Layer 4 of a small transformer language model trained on English Wikipedia (14 layers, counted from 0, width 64).
Take only the direct path to the model's output, skipping the later layers: a vector added to the residual stream pushes a token's score in proportion to its dot product with that token's output vector.

Output vectors of the tokens that the questions are about. A number n stands for (n - 500) times 0.0058.
"or": 364 442 419 529 542 377 491 529 517 551 504 495 400 584 486 467 601 601 385 546 492 589 639 548 485 407 503 528 609 434 419 603 400 290 437 330 534 396 554 568 341 359 599 495 572 449 674 362 548 486 513 444 681 423 611 508 321 466 437 564 580 517 597 498
"ney": 326 688 434 286 242 559 400 420 526 562 521 579 700 591 369 401 557 366 226 729 534 313 689 474 682 528 514 509 677 463 402 428 565 267 466 662 535 415 237 354 657 649 497 544 594 455 326 299 412 812 454 361 640 692 429 398 461 413 642 476 658 601 353 464
"ip": 465 472 580 395 489 408 497 405 537 290 481 352 610 500 402 464 613 571 374 491 505 464 568 570 437 472 566 549 786 456 405 445 507 437 603 418 723 411 381 472 349 518 564 468 563 478 534 339 579 515 591 444 419 380 630 641 390 477 516 698 497 570 419 387
"wood": 254 709 510 426 497 390 307 467 598 527 694 382 568 560 368 566 469 482 341 470 517 365 421 576 476 430 352 636 623 548 396 410 551 328 553 565 630 430 312 305 541 581 392 382 434 692 379 510 420 683 446 384 552 520 404 439 527 398 556 496 420 412 460 668
"ion.": 483 475 403 588 361 488 327 351 500 513 634 694 511 491 310 300 396 578 355 653 547 490 691 737 459 479 496 629 561 418 362 313 845 614 584 354 443 406 22 449 343 549 533 346 438 675 526 542 414 679 552 398 451 453 822 564 317 493 644 653 587 719 489 593
"now": 228 806 407 456 410 301 300 313 558 654 421 293 544 563 367 436 574 357 352 552 570 367 500 653 479 517 358 470 622 613 386 253 709 423 408 463 533 352 138 497 619 443 471 449 268 486 352 630 264 539 529 524 442 483 563 554 370 381 454 416 519 449 478 533
";": 535 487 458 619 428 561 579 457 667 442 557 514 540 462 411 539 388 539 592 551 485 479 581 489 322 419 564 470 494 435 459 556 458 561 471 688 491 470 515 435 486 442 313 438 518 464 498 530 527 370 417 398 549 471 543 431 427 541 688 474 568 686 561 546
"aut": 453 606 718 519 500 459 428 287 535 542 454 431 645 687 342 436 519 389 460 601 517 545 657 484 530 450 524 552 680 619 360 515 475 333 659 403 621 418 176 514 586 541 461 300 568 584 550 558 341 515 517 301 301 581 780 594 462 468 535 667 711 346 367 668
" if": 339 609 649 497 580 454 329 451 385 529 553 635 494 604 403 360 418 512 448 647 511 457 646 507 669 369 302 668 440 549 494 340 711 661 445 518 600 337 401 593 598 454 450 562 606 519 286 530 419 526 473 483 452 446 545 538 323 330 627 533 469 547 527 617
"iel": 345 670 587 434 391 503 482 397 462 464 491 382 560 640 483 466 506 618 511 517 518 475 726 639 537 466 333 518 673 416 352 524 606 441 600 446 398 315 182 503 627 543 525 568 392 662 367 404 525 588 528 265 513 569 627 669 451 544 536 585 747 441 434 317
"ional": 512 603 434 527 607 436 451 557 418 479 523 674 339 702 298 456 433 449 339 538 542 505 709 638 466 582 377 605 528 323 419 352 674 578 684 419 388 469 199 593 490 681 494 484 384 767 497 426 488 567 732 341 597 474 794 515 376 513 584 585 761 607 579 458
" Academy": 448 665 568 487 406 341 393 580 446 454 665 383 568 703 401 491 581 377 493 640 537 310 583 573 574 414 446 504 418 437 448 413 679 409 671 370 463 560 433 332 547 556 519 325 398 555 366 435 365 536 539 452 637 682 595 612 364 642 542 463 554 386 324 556
"&": 428 672 437 376 388 439 423 476 618 583 572 590 572 624 246 372 491 383 428 428 526 300 621 571 442 583 345 518 739 638 416 521 616 449 660 548 487 416 283 524 551 660 508 450 427 552 543 704 461 547 472 392 678 458 528 671 367 579 557 664 520 296 385 574
"uff": 347 633 594 427 362 341 533 410 613 559 697 378 580 574 303 299 512 550 412 476 526 318 677 619 395 445 238 596 696 492 412 410 640 421 521 625 574 295 360 542 396 578 564 575 440 565 574 481 486 588 531 398 598 374 618 470 372 500 456 512 682 267 472 430
"enior": 441 718 601 435 406 160 237 375 444 566 564 352 603 612 425 400 529 294 395 651 560 284 562 621 727 417 537 666 686 541 421 366 424 475 546 584 548 233 220 417 614 453 538 295 473 769 531 467 531 720 691 540 575 586 596 641 284 427 672 505 747 297 394 521
"ploy": 458 496 517 469 564 155 491 460 382 318 560 320 757 630 473 377 519 540 120 602 595 331 774 592 757 500 246 628 631 584 424 358 563 535 414 619 516 460 270 524 602 563 372 519 270 365 559 455 486 682 668 391 755 700 422 517 282 376 658 525 589 523 565 481
"us": 430 513 518 521 585 497 623 300 463 573 474 509 527 536 418 607 493 526 444 492 506 513 584 660 450 547 664 432 490 424 408 473 602 311 427 361 409 347 366 518 434 467 607 608 544 466 637 442 483 437 663 519 446 477 527 680 571 491 489 533 418 434 566 576
"land,": 221 624 419 436 277 536 220 449 681 490 760 633 657 504 475 528 500 543 328 532 542 311 615 763 472 255 461 572 578 688 404 353 652 378 367 618 577 403 168 503 514 599 551 356 466 570 469 312 372 582 614 484 562 603 485 473 528 436 463 394 473 676 374 575
"′": 280 484 645 463 445 500 453 299 386 487 475 422 704 536 276 525 365 612 308 448 590 217 595 521 443 671 304 522 475 462 505 516 667 633 486 552 522 559 175 444 599 574 319 198 456 613 497 550 249 453 388 336 783 531 507 485 549 421 479 725 496 414 474 677
"ers.": 300 527 636 429 302 453 388 566 500 641 524 579 486 443 245 576 451 357 554 709 544 593 735 814 593 354 265 712 677 454 362 309 538 407 424 366 561 560 192 411 613 484 444 282 543 473 497 630 524 451 532 222 415 493 615 549 472 440 704 587 448 493 479 562
"ably": 446 595 799 349 496 440 463 568 393 535 564 734 591 767 320 366 320 515 260 675 558 403 657 669 622 371 301 683 563 646 470 316 486 681 322 420 397 356 191 493 492 611 452 452 520 787 595 370 402 664 589 365 437 552 757 434 509 227 554 663 496 405 562 491
"ague": 349 550 505 500 644 629 277 287 188 528 586 250 624 725 395 442 658 428 389 579 522 251 852 619 531 355 591 643 586 323 360 460 576 568 601 680 569 333 163 435 307 492 564 294 410 710 406 435 335 695 702 302 527 655 688 481 169 597 557 761 538 161 328 583

Output weights of attention head 0. The head adds the sum of these rows, row i times number i of z. A number n stands for (n - 500) times 0.0015.
o0: 583 747 460 566 539 445 429 569 604 553 456 413 610 466 386 336 457 460 518 562 584 725 746 715 701 651 718 389 708 628 438 878 251 343 512 513 365 330 457 539 464 634 435 413 504 587 445 561 612 535 573 385 507 378 527 675 463 471 720 323 579 573 489 623
o1: 510 600 616 311 463 473 359 455 550 232 497 609 514 331 742 424 489 655 499 699 670 291 548 514 632 368 282 661 568 579 636 336 419 616 444 376 689 489 477 359 531 636 594 632 338 500 628 479 526 532 730 575 412 497 587 350 225 583 607 565 455 493 592 523
o2: 519 563 685 398 734 414 403 520 411 641 437 591 432 654 520 416 580 195 287 479 462 536 619 407 515 597 379 581 409 397 513 609 525 494 246 586 451 604 423 354 747 276 765 252 500 520 390 344 597 515 339 567 458 535 507 561 348 476 547 592 583 289 688 708
o3: 406 474 612 415 510 508 476 563 338 565 543 690 448 646 525 502 546 452 522 448 379 231 393 264 485 454 373 419 488 355 647 504 444 376 399 480 540 548 559 516 481 483 650 442 532 488 660 495 354 386 440 455 509 497 435 501 509 407 577 290 423 590 574 318
o4: 554 599 738 587 599 546 364 619 554 574 493 375 556 392 194 384 440 437 427 513 694 482 800 497 549 337 464 462 553 449 680 236 559 588 501 332 526 271 479 340 603 633 334 542 654 675 428 619 368 372 455 389 520 668 599 436 466 383 587 462 630 405 418 506
o5: 720 491 450 350 594 369 686 338 299 438 554 585 491 606 447 640 394 487 577 522 590 625 704 400 671 403 472 301 308 524 453 310 666 570 659 273 454 435 514 627 505 626 443 443 571 429 662 622 589 557 387 385 397 519 521 444 479 775 494 511 567 360 405 385
o6: 503 592 449 547 399 387 676 548 627 632 451 563 459 267 478 535 495 274 582 559 636 476 409 480 541 534 303 611 351 691 505 492 436 163 438 488 559 437 675 538 553 536 340 705 534 585 442 466 347 474 522 529 339 389 610 516 375 240 501 364 457 669 373 515
o7: 741 477 524 497 418 488 518 599 417 546 612 404 510 538 563 625 603 523 731 717 956 513 436 472 715 547 503 451 409 428 683 741 361 566 460 491 517 395 551 470 492 406 594 333 662 558 444 265 569 502 488 485 361 487 206 520 459 595 392 553 321 809 522 410
o8: 713 442 478 633 340 540 639 472 452 274 311 346 327 603 340 446 610 556 411 363 557 597 554 463 347 403 470 525 419 368 537 566 473 405 631 501 683 481 317 386 383 771 568 373 385 507 314 365 347 426 447 693 627 348 557 505 483 395 494 589 484 441 389 548
o9: 369 517 427 729 462 549 495 415 518 398 533 514 544 481 404 415 343 503 544 591 517 644 449 567 569 667 620 727 654 439 638 212 448 423 367 492 641 443 587 454 377 553 151 206 393 413 608 577 508 416 517 463 516 393 394 464 396 453 231 466 449 511 484 288
o10: 506 433 593 470 500 741 282 508 473 454 591 585 617 693 609 408 308 376 413 530 591 496 543 469 594 371 383 567 538 345 389 479 699 581 311 512 691 644 534 797 712 691 569 517 568 516 528 498 511 512 386 451 573 376 664 568 280 307 385 736 625 425 700 684
o11: 478 323 362 372 515 465 612 341 465 636 580 517 369 334 421 449 399 448 528 532 696 326 537 370 425 675 693 374 447 450 622 370 410 671 493 703 723 567 523 568 530 551 726 477 545 445 549 375 450 555 511 434 374 540 419 508 584 570 418 474 409 318 448 505
o12: 582 436 593 537 659 447 612 354 634 451 430 430 320 727 462 534 591 647 486 592 412 491 478 573 332 376 534 388 453 644 575 413 536 401 559 650 465 382 552 466 581 488 542 329 434 371 599 465 495 474 482 558 235 515 586 587 417 549 294 696 476 549 548 268
o13: 509 520 514 490 398 407 533 486 554 446 593 259 856 393 517 515 405 734 539 495 550 551 394 532 516 449 396 437 652 617 683 592 548 629 437 511 374 365 691 369 728 447 514 365 528 779 576 493 371 693 230 444 473 364 398 475 408 622 558 623 441 483 604 530
o14: 610 376 631 576 446 449 555 797 570 413 480 584 469 537 217 447 432 314 553 381 522 778 579 518 436 470 467 747 400 640 712 459 471 687 443 569 562 427 404 593 421 504 568 514 447 554 516 643 402 501 667 714 373 488 602 571 257 513 435 526 398 543 661 451
o15: 447 459 590 439 378 425 479 473 466 451 428 733 571 363 121 438 388 399 386 655 497 702 442 328 724 440 520 565 380 590 535 718 631 450 386 767 339 455 749 517 409 350 431 547 343 362 495 490 438 484 579 518 700 608 484 503 578 664 476 358 516 599 476 466
o16: 505 342 278 554 494 475 669 361 476 388 575 328 603 545 518 403 218 361 358 515 577 481 548 286 633 667 640 543 368 537 420 583 612 468 605 340 511 637 572 371 369 403 424 424 430 509 434 519 408 314 511 363 429 709 585 511 639 527 439 705 448 664 679 587
o17: 390 608 369 674 384 491 586 290 396 721 417 445 601 615 193 604 501 496 414 536 714 729 403 512 530 587 437 308 600 330 577 582 665 570 379 533 708 343 396 625 586 469 556 742 397 461 357 640 559 643 586 519 524 515 511 412 403 486 359 501 476 502 582 597
o18: 384 560 331 564 637 445 394 533 427 358 537 517 436 681 483 460 682 269 452 393 473 651 594 476 512 431 477 717 560 614 368 568 541 400 438 355 545 621 505 328 554 678 654 548 507 520 324 553 375 520 480 471 164 246 427 513 603 595 417 354 571 604 410 461
o19: 454 349 574 472 742 580 462 426 492 427 517 813 558 485 538 567 517 542 490 551 709 624 550 503 616 475 297 428 541 373 564 482 574 794 627 425 319 553 529 608 556 511 526 530 415 515 887 476 615 332 598 520 429 479 684 346 672 373 901 462 279 375 590 539
o20: 598 501 544 331 568 551 671 558 667 456 467 483 475 567 646 677 544 576 689 485 461 636 415 390 516 463 572 467 452 550 617 473 501 630 505 699 446 430 708 673 581 241 574 545 642 455 169 382 523 492 564 575 460 283 531 241 555 254 635 605 427 671 433 610
o21: 567 575 723 444 491 500 332 778 459 517 617 236 530 528 344 442 422 669 458 419 463 319 500 439 491 575 463 401 542 535 462 420 285 638 531 646 536 468 503 567 545 640 569 326 428 504 359 686 492 678 499 517 581 620 552 344 442 693 589 537 592 508 508 341
o22: 378 627 444 421 347 555 518 517 577 442 364 503 303 535 332 463 332 283 533 310 605 464 553 514 397 336 686 445 564 570 659 452 571 530 521 486 363 357 517 675 511 427 509 510 421 443 539 581 229 512 321 415 697 387 537 652 509 309 417 354 578 170 560 495
o23: 514 298 679 509 419 178 606 564 507 568 532 503 529 471 497 506 416 368 285 369 642 408 848 567 423 558 567 350 635 524 577 692 428 382 482 455 456 496 499 409 326 609 384 383 525 312 409 337 565 511 555 514 751 440 631 586 224 393 367 412 415 572 684 557
o24: 476 523 607 612 445 414 587 305 491 556 660 651 330 428 286 600 546 495 494 732 377 236 400 512 305 605 391 546 601 654 793 479 548 550 314 587 524 563 521 664 688 562 546 262 522 308 437 583 309 515 219 472 470 663 469 471 308 434 659 683 504 823 461 624
o25: 421 467 601 439 343 546 430 509 554 527 380 398 597 560 430 353 322 382 652 550 327 637 339 567 242 483 388 372 551 556 481 524 330 410 516 590 717 586 624 544 469 568 411 368 318 539 559 382 521 298 392 387 418 427 554 312 667 572 609 509 527 552 266 755
o26: 542 624 644 556 514 300 529 700 669 548 599 453 463 725 544 654 361 491 564 781 539 456 386 588 431 483 423 525 599 329 629 531 591 599 618 351 401 626 480 473 464 401 424 388 473 491 399 285 385 510 447 336 440 524 437 583 439 545 553 306 517 357 488 513
o27: 589 476 457 459 459 594 439 352 318 451 445 417 321 642 593 662 696 355 483 459 828 344 458 492 343 509 583 618 475 465 703 391 510 364 355 504 493 556 441 297 669 664 368 234 506 393 626 351 621 463 526 517 583 659 445 442 603 653 403 625 577 565 486 683
o28: 535 456 550 498 578 729 285 434 552 506 323 248 608 394 430 318 615 246 500 199 517 344 485 440 612 452 447 561 273 456 505 533 479 413 474 485 504 430 652 560 459 351 398 391 375 367 352 481 441 499 477 637 595 576 566 586 512 511 711 464 511 397 613 337
o29: 659 559 482 402 546 345 311 540 392 544 585 458 568 597 395 509 540 552 364 541 518 271 335 572 696 819 397 393 424 665 496 520 669 579 611 429 541 538 397 610 549 567 487 371 232 373 564 429 522 556 360 372 570 530 563 500 542 279 504 532 650 455 498 400
o30: 347 329 597 508 449 287 421 497 521 544 574 441 495 515 597 805 485 420 491 413 971 367 449 702 621 383 331 464 530 548 485 620 468 572 386 509 529 576 483 712 545 377 638 430 342 313 372 441 524 573 494 494 641 378 566 360 470 478 303 696 557 416 410 515
o31: 702 544 651 700 623 496 719 250 634 370 336 375 320 722 373 666 403 502 511 565 581 461 505 452 542 552 468 517 667 487 617 475 478 684 376 563 344 520 625 354 500 675 467 521 473 607 617 596 559 255 332 368 565 396 478 478 500 470 554 669 616 525 531 352

Each question shows a token from some text and the vector z that the head gathered there. A number n stands for (n - 500) times 0.0067.

"ge": 551 535 556 638 594 548 560 434 431 471 344 451 483 436 413 523 363 361 646 432 370 584 381 494 365 548 490 384 472 504 391 435
Which of these tokens does it push down most? "′"

"\n": 562 379 533 439 324 417 524 469 517 551 528 438 494 478 513 477 510 546 504 483 531 459 487 584 409 540 442 524 490 512 549 494
Which three tokens does it push up most, strongest first? "or", "us", "ip"

"ars": 573 392 467 434 383 459 497 498 642 591 397 419 436 473 554 723 443 573 620 523 491 359 520 412 289 486 394 471 562 320 414 448
Which three tokens does it push up most, strongest first? "us", "or", ";"

" |": 636 359 493 428 734 537 563 443 484 522 510 481 429 387 462 434 590 507 436 451 401 517 608 616 373 524 457 594 634 591 531 569
Which of these tokens does it push up most? "aut"

" –": 464 473 604 497 438 409 560 740 629 488 501 553 539 688 498 400 355 621 462 453 541 592 329 499 690 548 615 577 441 577 674 571
Which three tokens does it push up most, strongest first? "′", "wood", "enior"

"^{": 443 516 606 578 382 531 419 625 510 461 345 572 592 617 482 506 360 509 484 573 464 518 409 488 599 475 526 472 436 539 553 517
Which of these tokens does it push down most? "aut"

" 4": 505 610 467 555 443 429 575 543 549 464 573 444 427 432 445 527 512 504 545 387 531 414 486 483 576 538 508 453 401 480 403 535
Which two tokens does it push up most, strongest first? "ney", "land,"

"c": 617 306 467 594 599 707 446 468 569 454 435 511 393 504 374 334 487 220 514 541 354 562 518 539 451 608 649 385 441 630 380 400
Which of these tokens does it push up most? " Academy"

"atory": 415 487 369 482 450 539 428 448 537 581 509 453 587 348 475 479 720 491 432 445 425 499 426 659 477 532 471 550 551 543 493 465
Which of these tokens does it push down most? " if"

" 6": 470 484 392 473 458 443 571 510 440 560 412 450 546 543 471 481 507 480 457 429 579 524 477 488 569 614 516 510 517 519 515 470
Which of these tokens does it push up most? ";"

"ment": 447 427 392 416 472 581 440 389 561 585 540 464 522 507 480 553 678 552 352 494 502 517 521 573 539 522 488 491 509 591 473 515
Which of these tokens does it push up most? "′"

"pe": 329 575 537 729 533 392 436 381 605 286 893 411 254 465 552 553 549 556 553 855 637 289 562 503 457 466 588 260 547 247 419 525
Which three tokens does it push up most, strongest first? " if", "ably", "ional"

"m.": 435 475 470 497 600 528 568 553 468 522 351 470 568 573 506 400 575 596 565 438 415 453 490 447 520 285 466 504 614 468 516 637
Which two tokens does it push up most, strongest first? "now", "us"

" f": 491 540 450 474 455 463 571 461 452 518 519 488 484 504 523 479 518 485 453 476 502 425 513 595 453 528 531 460 494 412 521 493
Which of these tokens does it push down most? "ague"

" A": 509 479 532 501 465 434 574 498 508 489 407 473 544 521 477 419 369 446 519 450 553 534 424 483 574 536 533 502 499 525 503 497
Which two tokens does it push up most, strongest first? "wood", "land,"

" was": 597 453 636 358 532 408 417 459 390 415 658 462 373 584 434 535 647 621 503 398 540 454 491 639 551 471 490 439 560 565 586 250
Which two tokens does it push up most, strongest first? "ney", "ploy"

"ine": 497 414 433 444 478 614 508 550 454 545 495 568 579 486 552 443 571 422 514 512 494 527 451 538 570 580 577 452 397 439 564 651
Which of these tokens does it push down most? "ney"

"ograph": 323 419 296 433 443 521 449 484 496 644 529 510 577 489 587 581 676 501 416 409 397 460 592 594 418 557 513 626 659 432 670 484
Which of these tokens does it push up most? "′"

"–1": 407 507 538 415 399 407 473 641 599 566 443 443 673 581 532 426 372 515 631 407 539 503 312 460 560 487 458 676 385 524 569 482
Which two tokens does it push up most, strongest first? "ip", "land,"

" Ar": 503 428 523 602 445 631 420 379 594 442 631 399 399 406 338 451 485 438 548 646 418 389 604 457 407 645 660 465 509 507 441 481
Which two tokens does it push up most, strongest first? "ional", "aut"

"raft": 461 577 412 507 607 443 491 294 619 583 402 484 455 430 400 450 448 537 542 422 486 472 539 433 483 541 460 506 501 477 339 527
Which of these tokens does it push down most? "ploy"

"o": 504 479 414 516 537 434 554 457 557 595 466 488 514 499 455 587 562 397 407 615 445 504 467 476 433 603 546 433 544 607 409 464
Which two tokens does it push up most, strongest first? ";", "′"

" S": 459 523 547 503 499 446 579 415 469 499 400 431 555 482 460 388 510 533 633 346 382 445 499 484 489 412 480 535 584 484 466 548
Which two tokens does it push up most, strongest first? "now", "wood"

"enn": 801 468 484 353 650 347 527 529 662 563 572 372 294 578 452 487 378 631 538 283 396 555 625 687 230 522 475 565 676 529 590 444
Which of these tokens does it push up most? "enior"

" (": 340 489 555 569 552 515 609 626 367 425 526 469 554 467 561 540 541 394 368 527 450 556 500 528 419 293 499 571 654 590 644 498
Which of these tokens does it push down most? "aut"

"|": 515 515 462 555 403 425 565 463 487 540 510 418 470 449 459 524 496 489 552 434 569 381 557 500 460 546 502 419 460 438 436 529
Which of these tokens does it push down most? "ague"

" v": 497 499 474 530 453 480 477 487 486 528 406 446 494 498 469 501 521 455 524 468 490 457 537 610 428 473 525 468 515 479 508 450
Which of these tokens does it push up most? "or"

" 14,": 436 694 400 567 648 462 714 684 550 433 518 277 402 493 283 406 510 484 402 487 577 392 363 488 452 406 497 676 551 497 455 431
Which of these tokens does it push down most? "&"

" C": 634 469 525 513 516 372 566 414 471 522 489 441 462 408 445 521 486 464 557 373 379 430 401 657 545 617 505 509 443 466 371 398
Which two tokens does it push up most, strongest first? "ney", "land,"

" (G": 512 471 513 463 315 526 398 422 516 564 472 422 609 529 550 622 408 469 582 489 390 550 514 444 439 483 369 600 438 545 498 469
Which of these tokens does it push up most? "&"

"ient": 630 377 645 595 562 602 430 431 604 663 634 605 473 472 696 573 600 577 619 521 291 504 813 785 590 458 538 606 500 435 432 657
Which of these tokens does it push down most? "land,"

"ific": 581 517 443 444 519 568 503 412 513 557 629 468 467 392 549 555 623 590 458 591 467 432 574 639 543 499 433 473 528 507 568 598
Which of these tokens does it push down most? "wood"

" High": 572 478 428 426 602 564 543 367 680 592 430 476 553 475 415 293 384 312 565 391 544 495 592 607 573 586 530 569 564 444 451 484
Which two tokens does it push up most, strongest first? "aut", "ip"

" career": 572 510 431 485 632 556 710 576 655 430 284 446 323 594 505 594 522 488 521 240 471 444 547 695 501 429 444 203 478 375 498 361
Which of these tokens does it push up most? "ney"

"if": 740 388 347 465 610 576 628 292 502 473 575 233 489 565 325 529 315 572 586 477 348 435 701 445 631 665 503 630 539 538 410 338
Which of these tokens does it push down most? "ip"

"on": 633 560 332 347 574 670 512 432 574 353 505 148 309 496 317 521 523 469 717 515 432 330 411 391 210 632 438 487 550 309 525 288
Which of these tokens does it push up most? "iel"

" the": 531 534 544 488 534 431 524 487 410 552 519 461 452 532 452 524 526 512 484 499 471 427 455 628 493 536 554 536 539 478 530 448
Which of these tokens does it push down most? "ional"

" still": 682 521 725 450 585 514 642 608 498 598 574 270 406 491 739 562 499 487 648 490 556 377 464 678 510 540 549 590 538 350 493 442
Which of these tokens does it push down most? "′"

"en": 514 449 404 436 432 725 353 489 516 531 448 478 427 669 361 562 536 476 535 471 366 482 405 411 334 572 490 428 479 448 483 315
Which of these tokens does it push up most? "iel"

" own": 541 475 685 485 525 431 544 510 552 517 572 305 522 503 553 494 481 553 563 434 588 400 532 678 507 476 526 554 625 452 532 528
Which of these tokens does it push down most? "ion."